Layer 6 of a small transformer language model trained on English Wikipedia (11 layers, counted from 0, width 64).
In attention head 0, each number of a token's query is one row of weights dot the token's vector x. The head spreads its attention over the tokens so far by the softmax of query dot key.

Query weights of the head. A number n stands for (n - 500) times 0.0012.
q0: 684 475 501 450 540 518 764 406 250 328 557 626 545 677 476 399 458 461 576 552 602 454 777 736 240 500 446 481 743 636 504 464 576 428 711 523 302 297 402 427 667 470 587 658 831 666 529 460 512 388 618 539 579 474 385 359 644 606 628 653 743 469 429 502
q1: 529 464 441 519 485 473 602 320 376 368 433 646 502 560 354 493 538 573 474 560 552 427 663 532 466 487 497 495 602 569 534 438 492 666 538 504 444 397 306 497 599 433 542 582 519 565 504 518 588 532 532 493 632 511 480 381 561 630 445 574 538 526 557 374
q2: 481 480 391 575 493 441 474 456 498 377 474 535 507 467 409 471 640 566 428 494 539 457 490 368 477 586 490 415 461 510 475 515 401 662 356 560 572 496 430 395 497 485 560 471 412 566 418 575 587 447 417 527 615 442 453 553 512 525 409 496 458 548 506 381
q3: 676 418 547 474 453 482 742 381 334 477 394 574 351 728 646 565 450 551 517 589 595 342 688 665 570 459 456 514 709 463 536 435 440 414 463 472 394 388 392 566 568 565 574 717 806 453 535 566 488 573 705 520 551 525 395 391 440 501 432 608 697 416 412 556
q4: 432 576 566 582 437 602 409 596 532 635 457 195 441 434 524 430 422 421 568 626 462 586 358 332 563 429 586 373 272 566 575 437 616 508 340 428 487 577 657 596 390 406 618 501 337 488 499 454 544 377 499 507 432 480 442 660 507 569 600 445 464 627 338 543
q5: 613 359 361 480 532 395 502 404 387 364 511 568 536 445 442 457 663 651 591 531 469 318 518 424 494 628 491 539 590 451 461 572 511 454 415 552 614 384 383 533 519 448 520 481 410 507 572 587 569 578 532 572 546 330 657 403 452 362 531 612 513 403 478 472
q6: 654 388 535 361 567 319 663 340 315 258 493 654 409 552 441 422 534 582 435 483 538 216 756 591 573 593 533 496 614 434 565 572 432 489 496 672 513 449 542 463 533 563 593 583 634 469 479 476 473 639 684 597 494 391 448 330 392 487 356 562 603 355 384 596
q7: 749 532 371 401 474 613 631 377 401 579 606 555 350 608 434 454 508 562 345 520 548 239 699 590 251 709 443 404 794 427 611 681 465 370 347 584 494 543 596 537 588 485 568 514 573 360 269 316 574 491 565 417 449 365 501 470 625 531 430 579 623 353 434 413
q8: 336 411 604 333 555 598 590 602 562 566 564 509 524 625 603 727 355 374 558 520 623 566 537 422 603 470 447 514 508 489 562 481 546 464 476 506 253 498 398 464 568 430 497 386 617 374 317 520 520 531 478 424 527 614 476 477 505 646 528 487 586 526 398 621
q9: 491 495 435 520 561 295 519 416 466 488 552 472 465 546 599 526 470 526 664 521 532 524 480 538 416 504 529 625 595 542 384 553 432 442 594 513 411 475 410 465 461 650 593 495 512 509 401 384 517 563 396 607 535 453 436 378 500 496 466 415 422 356 434 435
q10: 445 504 452 377 515 514 512 496 472 671 504 567 508 583 620 524 227 424 513 456 580 634 314 581 537 336 528 523 649 433 686 612 547 393 616 708 348 597 461 606 462 344 507 380 564 459 494 410 485 485 576 488 457 499 347 430 580 457 630 498 496 632 474 656
q11: 690 523 587 458 366 473 477 378 335 666 400 451 378 448 488 366 501 528 551 584 487 454 461 603 462 474 627 489 417 404 517 638 596 398 382 532 543 534 630 633 544 574 698 516 503 454 708 544 431 531 490 484 518 507 564 495 390 364 545 471 459 603 412 542
q12: 505 485 662 424 611 485 463 521 529 284 568 792 452 400 475 391 391 703 364 498 603 489 431 513 564 460 563 515 373 568 594 429 597 514 626 380 558 658 444 453 581 385 542 583 673 605 612 387 354 345 442 584 449 466 678 559 612 680 668 546 507 624 441 534
q13: 482 504 425 680 561 507 368 461 505 436 527 444 599 266 387 633 627 467 579 549 460 428 540 615 551 819 538 607 494 436 306 483 390 517 394 438 598 522 479 460 371 582 623 579 509 545 519 574 552 594 470 526 451 600 495 534 538 452 561 353 365 405 351 459
q14: 657 433 592 601 506 355 439 478 474 407 379 541 382 507 503 423 463 638 551 613 636 344 463 611 612 509 569 507 433 444 626 436 566 461 434 590 551 549 717 593 429 477 595 348 381 485 596 545 544 344 456 454 499 316 610 322 324 269 655 599 535 508 436 362
q15: 465 456 438 713 550 630 393 588 450 573 659 482 418 434 532 622 511 391 661 482 473 524 604 523 487 694 425 504 484 480 403 590 554 547 543 431 475 532 338 526 494 579 407 501 549 558 347 499 648 612 684 438 587 701 506 716 536 606 543 571 575 555 372 356
q16: 563 517 669 494 517 409 453 652 537 542 334 430 400 496 565 506 509 443 580 343 442 491 395 497 604 393 648 546 425 589 401 567 404 345 407 405 582 443 715 655 492 588 609 402 391 438 578 553 437 513 592 459 484 458 607 531 501 397 548 409 593 509 396 483
q17: 590 425 589 586 606 570 655 375 295 357 602 701 529 560 454 444 534 490 500 394 529 495 664 668 284 611 409 442 558 594 419 594 485 501 579 304 445 293 366 534 686 482 442 646 760 531 414 530 513 572 502 585 561 357 456 320 568 469 528 695 733 466 452 474
q18: 590 418 499 330 573 470 676 346 372 300 574 812 503 600 479 445 494 599 475 524 580 398 613 692 405 577 416 511 592 414 529 567 447 533 568 540 373 373 392 363 608 434 551 624 803 539 565 505 508 455 506 616 517 426 445 245 445 516 436 693 797 301 485 645
q19: 555 609 635 470 478 543 465 669 565 608 491 393 479 505 652 501 407 361 499 404 381 664 560 606 359 276 512 574 543 553 399 335 446 482 591 432 439 609 646 499 389 556 610 631 580 350 476 420 373 389 583 434 433 724 434 629 595 514 575 505 565 498 411 587
q20: 475 424 454 443 563 386 359 374 493 322 589 500 530 567 340 551 679 561 379 408 475 378 539 473 426 716 500 413 468 468 395 563 598 454 496 407 591 358 258 427 476 502 459 416 524 546 608 606 639 387 347 574 546 289 423 466 532 503 493 551 440 415 518 257
q21: 709 565 485 348 333 464 731 458 376 341 386 626 390 610 464 463 441 326 521 513 418 285 769 566 292 496 497 522 611 521 577 499 530 427 494 595 600 396 433 502 523 666 474 622 553 544 551 470 462 591 681 415 570 537 511 486 562 430 440 685 596 299 516 457
q22: 373 621 505 611 344 510 461 598 619 581 459 501 465 509 531 582 276 461 485 481 537 704 554 401 370 428 532 534 502 512 506 423 502 476 466 386 447 495 627 478 486 502 507 570 399 516 426 408 487 495 400 326 538 569 529 548 606 684 488 426 430 581 365 578
q23: 405 591 515 528 404 634 389 559 482 579 399 492 540 497 563 594 329 352 429 580 545 735 385 440 520 448 473 472 337 564 473 509 552 490 526 400 366 576 446 496 468 420 510 551 518 506 572 460 458 379 455 456 498 604 395 644 547 630 590 461 479 592 452 575
q24: 386 457 523 571 382 609 432 517 449 749 495 388 507 501 628 535 390 291 581 563 400 786 263 502 353 420 518 547 355 564 525 337 605 509 581 334 519 519 387 568 486 559 381 541 517 519 575 431 499 440 562 509 555 587 459 590 551 637 514 435 420 590 605 547
q25: 658 312 433 164 634 483 831 149 140 201 652 766 604 562 290 495 488 380 596 532 713 352 670 522 650 676 313 611 983 320 657 523 429 561 578 732 360 285 372 350 657 420 563 464 701 470 507 631 495 564 703 570 663 582 266 102 462 726 381 490 710 248 558 842
q26: 614 545 572 672 504 460 551 457 389 474 506 436 420 587 408 417 396 655 532 649 525 381 607 526 610 631 529 396 471 590 659 316 618 470 389 477 749 390 609 617 572 538 435 570 465 507 545 550 506 436 656 461 486 327 521 546 516 422 651 568 536 512 476 428
q27: 508 619 467 653 590 614 714 337 439 438 570 554 448 497 412 201 584 569 535 605 305 560 616 463 489 554 395 586 579 561 609 417 408 674 427 538 491 592 457 468 421 388 303 549 476 498 501 567 223 653 525 456 456 638 106 518 527 434 243 585 535 336 632 666
q28: 438 582 595 658 405 500 593 401 595 405 448 581 469 589 400 342 261 449 468 431 557 558 702 465 498 396 421 536 611 477 539 362 569 530 442 563 468 435 443 568 616 511 274 588 619 429 414 553 724 457 570 461 553 335 406 534 579 450 591 544 593 504 585 519
q29: 456 432 638 344 446 460 558 445 525 433 393 404 612 508 498 311 387 469 514 508 413 658 525 232 389 410 531 466 473 485 489 388 562 591 575 501 433 438 514 514 497 446 474 409 407 318 419 574 511 599 413 497 593 570 390 578 436 606 437 478 470 526 508 525
q30: 482 553 477 614 523 418 418 448 498 430 588 523 571 385 468 661 586 457 620 465 543 512 465 724 589 591 598 525 584 522 269 595 426 509 509 324 481 627 529 500 461 808 646 489 348 596 567 589 522 558 399 579 450 396 574 616 498 446 441 465 367 399 515 339
q31: 515 334 416 483 496 426 439 611 500 349 505 508 531 350 588 524 502 589 615 388 332 579 494 470 454 448 455 608 409 556 521 653 383 416 620 552 386 489 553 415 454 457 512 327 297 591 526 441 400 754 574 444 556 440 544 479 405 421 546 535 485 570 558 747

Each question shows a short text with each token's key, already scaled and adjusted for position as the last token sees it. A number n stands for (n - 500) times 0.0029.

Then comes the last token's vector x. A number n stands for (n - 500) times 0.01.

0 "er": 504 460 645 582 454 580 540 513 494 701 520 563 580 548 413 550 499 377 445 437 466 585 535 393 468 487 459 465 478 529 443 567
1 " James": 579 551 660 616 422 594 559 510 426 695 473 642 564 474 396 559 543 408 499 384 538 592 414 368 449 455 525 545 524 556 385 459
2 " Na": 534 467 605 532 463 530 552 510 404 608 521 600 560 528 453 616 542 473 443 428 561 571 369 476 448 475 528 474 511 409 416 529
3 "ch": 449 576 538 583 447 518 522 520 518 744 564 457 617 481 369 496 457 468 604 539 508 554 548 392 514 543 454 394 529 481 489 489
4 "t": 439 545 542 544 416 505 572 531 451 743 572 517 646 494 387 536 539 490 541 469 512 575 482 440 457 508 512 527 488 537 431 485
5 "we": 559 563 479 587 443 618 554 500 473 761 540 618 580 437 456 592 411 620 662 430 515 605 402 399 487 500 523 425 518 459 416 499
6 "y": 531 490 463 606 433 559 550 484 530 692 566 586 593 512 459 605 555 630 621 469 478 613 476 417 487 542 534 432 606 494 484 522
7 ".": 665 492 524 602 361 643 568 587 410 740 492 595 486 501 497 544 486 609 660 425 634 596 339 311 396 481 583 426 580 458 452 504
x: 468 565 453 602 549 186 495 240 290 454 483 443 566 317 397 417 611 450 751 619 379 655 423 544 592 605 397 564 494 522 505 514 389 556 598 385 439 591 458 487 281 635 565 604 431 472 629 563 492 462 680 683 539 493 443 565 462 536 428 452 491 462 478 441
Which token does the last token look at most? 1 " James"

0 " states": 517 468 582 488 431 668 559 468 448 784 522 542 510 523 534 450 423 429 378 298 669 478 295 326 431 534 638 521 574 461 410 487
1 " that": 608 418 562 500 424 739 539 492 407 783 456 608 482 468 584 450 553 442 411 254 678 484 266 295 327 538 602 450 571 488 411 470
2 " the": 521 494 568 606 359 627 610 561 387 806 551 575 496 453 580 365 564 469 479 409 541 581 380 305 355 559 464 428 495 504 494 559
3 " \"": 436 562 660 587 405 683 562 440 334 767 554 654 470 442 563 503 534 443 470 313 603 496 235 358 443 482 620 517 570 407 431 470
4 "A": 451 618 621 621 416 617 599 509 380 748 563 581 606 491 473 489 527 525 582 382 608 555 323 385 442 567 516 507 541 406 431 478
5 "na": 457 547 588 629 448 543 574 531 546 690 489 608 587 541 379 634 499 547 624 481 573 590 437 492 478 478 464 484 508 462 473 460
6 "ly": 515 484 548 649 453 617 579 500 472 758 572 535 545 392 418 483 459 644 590 476 570 616 442 373 462 526 543 462 600 551 397 556
7 "s": 540 505 537 610 424 606 569 488 487 720 609 557 575 472 479 514 460 632 643 475 506 629 437 366 456 580 532 456 522 550 358 557
x: 583 236 526 711 570 232 415 280 420 600 490 564 364 522 560 464 550 674 571 576 424 414 509 376 467 541 261 413 493 607 632 512 432 483 443 556 578 469 549 363 544 516 450 441 285 593 490 618 533 312 484 397 540 547 416 569 185 498 508 482 562 400 411 477
Which token does the last token look at most, and with what share of its attention? 1 " that", with about 50%

0 "/": 636 405 615 588 475 562 483 527 503 719 577 675 505 456 500 524 539 438 460 471 545 523 355 379 447 531 481 373 451 387 532 482
1 "stad": 474 480 646 607 409 528 540 573 502 739 544 557 490 489 437 500 542 420 591 484 479 629 569 402 477 535 430 394 494 519 575 489
2 "ium": 492 534 627 592 472 558 545 513 541 704 545 589 435 511 416 539 558 358 577 495 554 635 510 445 482 569 455 473 498 535 559 525
3 " |": 479 506 685 565 379 688 626 603 325 774 428 608 490 669 556 513 503 311 494 352 628 634 388 251 311 524 521 473 465 452 604 504
4 " Score": 405 644 530 618 461 557 563 491 519 662 542 581 460 523 458 488 473 532 625 387 484 448 380 382 526 580 500 556 490 474 539 417
5 " |": 515 675 629 613 317 664 632 619 316 834 427 612 530 662 527 515 427 414 596 366 612 630 362 248 312 491 491 478 445 448 598 481
6 " Over": 608 647 542 663 442 593 601 534 420 644 480 604 583 456 556 503 368 681 711 379 578 512 413 380 441 513 614 519 632 445 442 382
7 "all": 571 564 426 601 403 548 553 553 441 755 617 530 491 448 429 505 558 580 586 545 455 638 549 338 473 559 429 375 587 542 503 559
x: 633 364 630 507 435 265 418 368 412 493 384 755 475 420 472 531 612 487 588 577 517 529 465 489 488 614 341 484 716 463 635 520 500 565 634 597 528 400 634 453 499 314 440 335 645 489 522 505 374 457 531 601 450 581 460 587 173 457 676 508 418 388 516 479
Which token does the last token look at most? 5 " |"

0 "4": 699 435 638 496 490 579 513 491 430 810 483 632 542 493 452 628 501 402 507 393 654 520 405 416 515 456 538 437 510 494 531 415
1 "–": 638 403 663 514 507 593 468 459 399 706 556 635 584 472 532 496 675 359 469 467 584 522 355 293 451 500 471 412 472 472 460 566
2 "8": 304 607 611 497 455 562 474 503 472 848 517 627 596 465 519 580 670 417 598 425 657 471 320 412 489 454 509 389 479 462 501 419
3 " |": 418 502 593 583 350 671 589 556 336 848 431 583 554 680 508 515 465 298 557 374 625 615 387 234 339 516 463 430 452 477 666 500
4 " ": 383 611 459 506 451 549 459 457 463 634 579 579 500 456 468 528 353 505 590 447 519 437 399 468 540 515 491 462 526 495 541 470
5 "1": 651 568 480 505 530 579 483 514 528 664 450 680 563 465 621 580 273 631 591 415 578 414 372 436 477 489 545 378 465 459 505 473
6 "1": 772 487 395 551 479 592 478 483 507 734 452 642 564 471 532 596 532 633 557 442 564 441 376 428 493 484 506 387 479 459 537 456
7 "–": 689 562 451 564 466 598 482 478 445 668 574 643 606 476 512 523 648 655 630 501 546 549 349 309 473 511 471 398 488 467 466 551
x: 408 503 482 357 637 608 620 377 454 596 637 507 466 422 616 542 464 651 493 533 358 517 536 460 598 631 122 443 667 463 471 662 525 641 652 534 310 660 469 315 533 581 407 435 594 502 482 462 572 415 627 594 484 388 475 722 549 493 258 609 580 467 570 534
Which token does the last token look at most, and with what share of its attention? 4 " ", with about 40%

0 "2": 690 511 581 464 457 573 487 397 391 827 436 618 541 482 506 616 668 394 607 433 604 505 409 421 519 436 577 454 550 468 535 477
1 ")": 576 475 556 535 454 581 595 547 435 721 375 546 402 612 453 553 446 467 493 413 571 516 434 418 453 507 557 568 457 498 563 406
2 " and": 528 427 589 519 425 705 603 541 368 717 540 649 549 423 618 525 609 386 438 315 620 558 297 371 334 536 696 455 561 446 452 505
3 " the": 459 527 574 603 353 605 620 565 410 763 552 582 503 475 587 400 549 427 529 446 498 624 421 330 353 575 469 434 506 509 514 560
4 " Ja": 385 577 612 577 493 566 527 475 473 699 542 616 520 500 459 517 493 493 561 457 551 540 411 449 478 517 508 482 521 435 451 480
5 "kar": 515 524 528 673 448 567 605 468 424 762 521 578 551 531 399 579 512 512 580 433 422 568 461 420 463 510 527 458 485 515 457 561
6 "ta": 529 515 496 639 438 538 605 492 546 710 494 582 589 542 368 584 454 567 570 451 542 585 459 497 461 540 537 481 527 494 484 433
7 " Rio": 652 488 482 632 447 536 596 591 451 771 571 598 519 429 481 483 578 625 661 523 473 617 503 349 409 519 553 456 499 511 444 511
x: 507 335 490 492 536 284 692 295 521 498 303 559 555 488 470 387 453 482 595 379 603 342 640 534 678 447 251 462 466 396 439 665 505 532 463 471 565 508 443 489 367 587 580 439 772 525 543 419 537 534 737 350 652 331 545 548 398 473 461 513 527 271 511 425
Which token does the last token look at most, and with what share of its attention? 3 " the", with about 50%

0 "2": 690 511 581 464 457 573 487 397 391 827 436 618 541 482 506 616 668 394 607 433 604 505 409 421 519 436 577 454 550 468 535 477
1 "–": 586 428 642 497 500 602 468 435 370 709 532 610 593 485 493 496 663 378 498 461 579 507 347 313 468 505 482 439 470 435 456 570
2 "5": 329 588 591 485 452 539 469 492 484 851 528 592 626 483 462 609 691 430 596 422 638 453 327 429 517 456 467 411 448 457 510 434
3 " |": 426 495 592 590 344 679 592 545 332 857 435 577 563 687 500 520 459 298 560 368 622 611 374 231 338 516 457 430 446 463 661 509
4 "\n": 326 564 569 550 397 666 570 449 351 757 459 513 429 492 499 528 539 472 492 321 629 534 319 302 453 498 550 539 592 520 420 485
5 "|": 474 622 533 635 327 629 682 564 235 817 430 741 462 627 580 411 438 507 657 353 562 568 356 356 299 533 524 538 402 424 559 481
6 " ": 691 522 417 519 400 517 533 484 301 773 533 587 361 428 408 362 492 604 555 484 527 493 438 466 454 512 488 497 439 503 527 494
7 "2": 641 383 395 580 444 519 544 482 362 821 485 686 428 467 619 469 748 553 513 487 504 466 438 461 452 479 594 431 500 451 498 452
x: 444 444 524 645 534 436 585 350 510 454 386 652 680 687 493 340 572 408 631 580 673 393 679 382 492 478 526 613 472 327 529 573 744 536 807 531 487 494 352 539 622 472 588 629 508 452 449 390 430 528 522 470 557 611 412 366 552 681 469 559 493 305 478 633
Which token does the last token look at most, and with what share of its attention? 5 "|", with about 70%

0 " such": 680 434 560 405 425 669 519 504 300 955 557 567 528 379 512 387 451 476 479 304 728 437 217 318 437 511 581 477 481 487 458 517
1 " as": 628 350 656 558 475 683 600 502 395 735 500 701 504 434 664 482 542 411 409 298 596 548 297 338 332 519 661 470 589 427 436 497
2 " home": 445 582 606 514 419 567 503 474 504 740 590 627 512 467 488 550 683 417 528 341 486 420 360 355 444 552 491 457 495 493 504 580
3 "less": 389 596 590 568 462 618 468 509 533 660 543 564 561 401 528 535 546 453 524 384 582 491 365 311 394 495 550 501 600 465 385 536
4 "ness": 515 553 482 611 420 600 510 437 493 712 543 512 452 462 449 552 382 523 574 447 452 527 418 328 483 535 548 499 579 455 447 597
5 ",": 430 667 682 640 386 726 608 560 376 834 567 646 504 441 618 452 382 463 609 358 632 594 296 242 366 539 572 447 518 493 481 529
6 " disc": 570 564 479 612 385 632 515 509 495 753 585 546 440 488 466 558 504 540 539 408 464 474 376 409 410 568 519 472 521 374 549 498
7 "ri": 543 463 492 614 417 602 517 494 529 768 590 550 655 450 471 540 569 536 543 490 540 520 409 410 469 475 513 422 535 389 449 539
x: 444 739 630 641 740 488 508 499 493 552 399 529 288 438 557 257 595 483 708 519 676 286 526 629 343 496 302 488 562 499 512 410 476 505 449 416 487 570 560 409 616 431 514 360 541 706 387 642 474 578 590 647 632 418 455 426 404 460 584 609 536 482 577 591
Which token does the last token look at most? 5 ","

0 " •": 647 454 601 594 433 582 621 528 436 741 519 636 424 529 500 462 365 462 456 374 523 526 432 381 449 511 485 524 524 534 555 529
1 " Am": 564 479 591 557 434 541 580 575 462 660 549 552 578 466 559 500 555 446 484 508 500 576 491 416 516 483 562 416 582 442 451 523
2 "es": 585 497 636 586 423 584 619 497 451 687 543 548 511 514 413 573 562 416 445 356 555 611 449 423 494 540 559 517 588 571 392 498
3 ",": 434 533 720 603 453 687 625 593 444 758 545 621 488 450 598 450 682 328 507 403 605 608 389 282 417 525 551 473 535 518 473 522
4 " Iowa": 393 528 621 639 455 513 564 590 522 659 552 522 452 503 458 550 534 541 495 492 532 528 461 357 448 503 456 508 550 526 460 576
5 " |": 474 646 636 631 349 661 620 626 343 760 398 585 490 668 530 510 439 385 571 412 623 626 394 241 314 503 525 452 471 453 577 489
6 " ": 681 509 477 520 444 557 489 497 414 651 562 592 467 429 466 465 455 583 558 449 538 458 410 466 517 509 507 487 500 516 496 483
7 "0": 654 455 404 593 366 608 534 508 430 766 467 616 579 470 557 548 671 550 545 424 573 510 335 398 470 496 542 440 553 451 513 471
x: 539 735 452 603 400 367 396 275 428 344 599 644 584 430 308 547 364 363 632 516 621 479 615 398 399 554 236 461 626 453 547 522 489 562 718 587 338 437 453 491 666 504 452 436 545 404 376 452 442 485 462 545 511 443 332 349 434 551 493 645 542 498 631 581
Which token does the last token look at most? 0 " •"

0 "'": 601 510 563 522 376 583 538 484 403 756 461 595 450 483 464 487 540 418 514 430 564 551 400 361 455 509 483 456 467 541 463 540
1 ".": 700 499 628 517 449 647 529 561 397 829 521 601 528 481 481 528 575 383 440 392 701 546 335 301 405 463 535 412 573 467 461 512
2 " This": 540 485 583 632 362 580 588 537 403 799 541 540 489 426 511 441 589 404 526 414 585 582 362 342 399 569 519 500 540 464 476 462
3 " picture": 355 641 562 598 413 580 520 521 503 701 577 698 472 479 534 531 586 448 625 379 444 505 434 400 456 587 541 452 535 485 537 475
4 " depict": 340 642 580 669 385 646 552 538 495 816 589 665 521 456 638 443 443 488 703 391 481 540 365 293 381 545 585 400 567 461 490 480
5 "s": 405 623 601 608 409 646 593 486 424 703 595 603 570 459 563 516 408 509 578 370 515 579 340 372 430 583 629 493 546 524 353 510
6 " a": 532 550 528 633 348 605 623 544 410 730 594 578 555 440 585 413 404 563 620 490 522 615 333 332 345 592 495 475 535 410 491 529
7 " group": 661 513 433 636 460 627 568 528 522 729 561 632 514 489 492 500 564 641 645 526 446 618 439 368 454 584 520 416 481 501 456 504
x: 681 285 545 455 506 294 503 412 582 576 446 807 376 490 346 517 632 450 362 513 481 487 597 434 566 779 355 471 553 468 510 670 497 485 555 566 589 619 528 321 488 488 475 619 561 555 563 502 517 353 453 583 535 315 402 518 276 571 396 462 448 448 588 549
Which two tokens does the last token look at most, in order? 6 " a", 4 " depict"

0 " major": 657 423 602 508 399 607 549 538 433 729 599 589 412 426 512 482 415 483 508 376 530 579 409 401 400 502 563 460 543 492 437 568
1 " in": 664 314 690 532 488 684 574 590 412 801 609 653 507 440 647 432 575 386 397 328 725 564 304 371 395 542 615 318 533 396 468 416
2 " history": 499 566 633 584 408 636 539 444 529 751 586 625 408 552 499 561 616 425 531 342 488 499 363 373 476 584 563 448 518 470 464 555
3 " and": 392 511 631 538 407 720 606 583 381 777 581 651 524 382 627 496 613 358 469 326 615 575 275 333 319 534 679 413 533 434 426 542
4 " ": 406 600 524 472 425 585 486 437 395 738 603 630 412 419 486 454 333 552 562 430 520 460 367 466 506 516 501 449 467 501 496 540
5 "n": 402 610 585 530 382 617 563 555 476 765 574 596 615 463 472 442 341 531 597 424 553 583 415 398 400 547 477 383 455 500 399 542
6 "ur": 550 573 472 588 447 541 560 566 542 741 573 588 568 501 472 522 466 580 629 572 426 624 502 378 450 504 468 373 523 515 498 584
7 "s": 538 536 506 578 433 583 567 479 503 667 590 556 550 516 481 566 476 633 614 468 484 639 447 410 461 583 568 451 509 533 379 550
x: 622 282 517 663 604 192 432 346 391 622 551 651 469 485 601 525 587 606 557 512 446 461 636 319 523 566 286 325 455 636 587 543 505 464 490 561 522 517 542 369 511 488 409 412 262 612 529 519 560 301 500 434 585 536 422 527 222 474 490 429 587 373 474 458
Which token does the last token look at most, and with what share of its attention? 3 " and", with about 80%

0 "5": 712 436 632 514 476 590 511 493 430 824 488 635 553 479 452 632 488 432 503 398 659 526 384 404 527 444 546 406 516 492 525 432
1 " |": 545 323 602 544 373 709 604 537 326 824 439 587 550 667 507 530 545 434 460 313 645 592 366 227 342 515 492 441 492 481 629 505
2 " ": 440 556 527 497 446 559 466 455 457 635 573 587 490 441 471 524 669 414 593 443 522 441 401 462 542 515 506 464 547 500 531 472
3 "6": 264 629 561 530 472 587 494 523 473 750 532 619 630 460 517 600 560 487 609 405 631 444 339 415 510 486 506 440 541 429 522 425
4 "–": 305 649 575 591 488 587 475 481 476 641 558 649 588 461 527 527 337 435 643 473 535 515 367 319 476 501 481 420 523 462 459 517
5 "1": 701 570 485 533 480 580 479 491 525 772 472 677 570 425 583 608 276 614 606 423 583 451 339 399 491 462 512 352 460 479 491 471
6 " |": 607 711 508 632 319 659 587 572 357 851 447 589 563 673 515 509 516 543 612 430 595 638 385 232 345 522 448 409 444 461 667 503
7 "\n": 667 521 554 631 374 653 580 468 357 731 457 499 427 492 504 528 434 560 548 382 599 557 332 296 448 502 550 535 598 515 411 489
x: 185 454 579 423 565 226 379 404 710 491 579 534 481 501 455 348 351 545 653 576 315 575 566 401 484 594 367 702 513 669 566 421 459 518 404 511 382 399 513 581 509 399 456 561 405 481 419 613 395 472 578 475 557 581 331 418 675 518 405 398 490 287 561 501
Which two tokens does the last token look at most, in order? 7 "\n", 2 " "

0 " |": 542 354 568 499 398 709 591 534 348 784 436 570 536 663 514 550 489 526 401 301 655 554 329 237 344 507 495 451 485 451 586 504
1 " at": 636 329 651 588 412 671 661 595 405 784 507 611 605 480 650 482 517 439 379 297 666 608 318 297 378 506 646 352 607 441 484 426
2 " Missouri": 535 582 629 626 449 553 568 576 480 696 552 535 501 510 414 553 580 455 455 400 579 527 439 356 444 517 440 507 533 529 481 523
3 " |": 427 517 657 580 363 684 610 593 304 817 424 606 525 663 519 524 525 339 507 323 657 594 358 232 312 498 518 462 471 469 583 473
4 " Sim": 386 535 534 640 459 552 559 509 478 671 535 634 587 469 410 588 453 452 627 540 461 600 491 483 515 452 517 413 535 456 473 484
5 "mon": 456 549 540 616 420 521 546 547 436 703 564 487 558 387 345 558 348 498 591 538 520 642 526 392 528 483 457 465 620 575 416 472
6 "s": 490 569 544 567 418 570 564 505 479 661 590 509 594 510 444 554 465 593 614 472 510 640 487 384 458 570 519 465 535 551 365 547
7 " Field": 557 465 384 620 419 547 548 574 503 628 610 598 569 547 472 549 533 593 592 520 435 544 465 374 501 586 448 420 522 489 554 547
x: 728 525 514 291 523 247 437 602 495 284 380 513 467 312 504 573 618 507 463 566 531 383 415 444 539 567 392 395 610 421 523 547 451 626 471 513 543 481 573 486 579 497 326 369 627 359 353 507 667 563 667 586 645 558 530 685 368 437 304 447 641 443 412 602
Which token does the last token look at most? 3 " |"

0 " vs": 594 378 609 588 478 509 522 578 496 598 631 624 556 559 568 544 442 482 413 343 502 531 416 424 416 501 556 461 564 382 475 427
1 " Minnesota": 567 538 610 594 467 512 546 550 499 697 587 567 473 505 456 538 547 398 464 408 568 532 453 388 437 518 415 510 511 529 507 508
2 " |": 455 424 640 536 364 669 604 589 335 801 420 620 545 668 521 524 576 361 482 341 648 600 354 266 317 497 498 469 449 464 585 450
3 " Cap": 441 536 587 575 456 470 567 579 476 666 530 518 459 510 442 543 496 451 571 500 477 586 565 450 472 499 514 446 570 484 466 420
4 " Tim": 412 592 549 642 403 563 564 518 454 722 544 548 608 448 398 539 501 591 637 488 459 611 478 384 461 497 488 541 607 515 436 452
5 "m": 384 573 484 617 429 505 563 532 534 616 594 551 625 552 381 562 437 536 609 481 456 565 545 485 492 553 513 485 534 500 447 453
6 " Field": 539 511 382 637 412 517 549 550 507 625 596 582 554 556 434 535 482 599 622 526 428 541 476 392 505 585 440 446 514 503 552 530
7 " •": 647 464 397 617 420 519 623 538 380 745 507 683 468 539 487 433 516 596 623 547 501 571 462 423 418 514 454 586 491 553 596 483
x: 460 494 499 241 422 209 541 357 383 446 360 528 559 643 511 484 619 455 386 598 573 563 212 437 529 502 422 467 506 308 380 385 390 431 560 606 554 463 367 655 511 622 511 443 495 419 386 631 580 460 655 506 500 599 589 323 570 450 420 500 440 235 543 609
Which token does the last token look at most, and with what share of its attention? 2 " |", with about 60%

0 " |": 542 354 568 499 398 709 591 534 348 784 436 570 536 663 514 550 489 526 401 301 655 554 329 237 344 507 495 451 485 451 586 504
1 " ": 617 504 551 482 462 550 468 480 477 624 589 580 492 423 491 482 655 389 569 464 545 433 385 468 534 525 464 470 519 488 546 479
2 "1": 330 600 550 479 540 583 482 510 494 694 456 682 560 456 610 559 720 413 568 397 570 406 364 433 473 486 546 387 482 456 507 467
3 "–": 241 592 595 597 477 582 465 468 476 670 558 637 581 470 491 510 540 366 639 461 523 506 367 329 486 504 440 435 495 444 467 516
4 "2": 464 586 467 513 450 539 472 464 515 777 515 637 594 446 580 603 198 621 601 436 532 449 368 418 508 457 483 415 503 468 519 494
5 " |": 588 696 537 624 326 674 584 552 356 867 448 587 559 670 513 514 419 422 598 402 604 621 377 228 355 517 444 409 446 451 674 510
6 " ": 697 540 395 534 444 552 457 441 451 651 582 576 502 452 432 538 472 593 534 447 511 432 385 483 551 508 483 482 525 481 532 460
7 "1": 641 400 429 539 494 588 491 508 522 692 464 680 581 443 604 580 744 599 550 419 585 416 348 441 483 482 518 383 460 457 496 467
x: 471 709 428 587 553 407 567 462 460 409 563 582 526 563 403 535 318 444 676 529 408 374 591 549 428 442 157 535 589 288 616 533 567 413 668 655 347 589 433 534 736 607 479 503 555 507 465 505 454 539 506 502 742 564 382 493 538 445 516 654 413 384 588 609
Which two tokens does the last token look at most, in order? 5 " |", 6 " "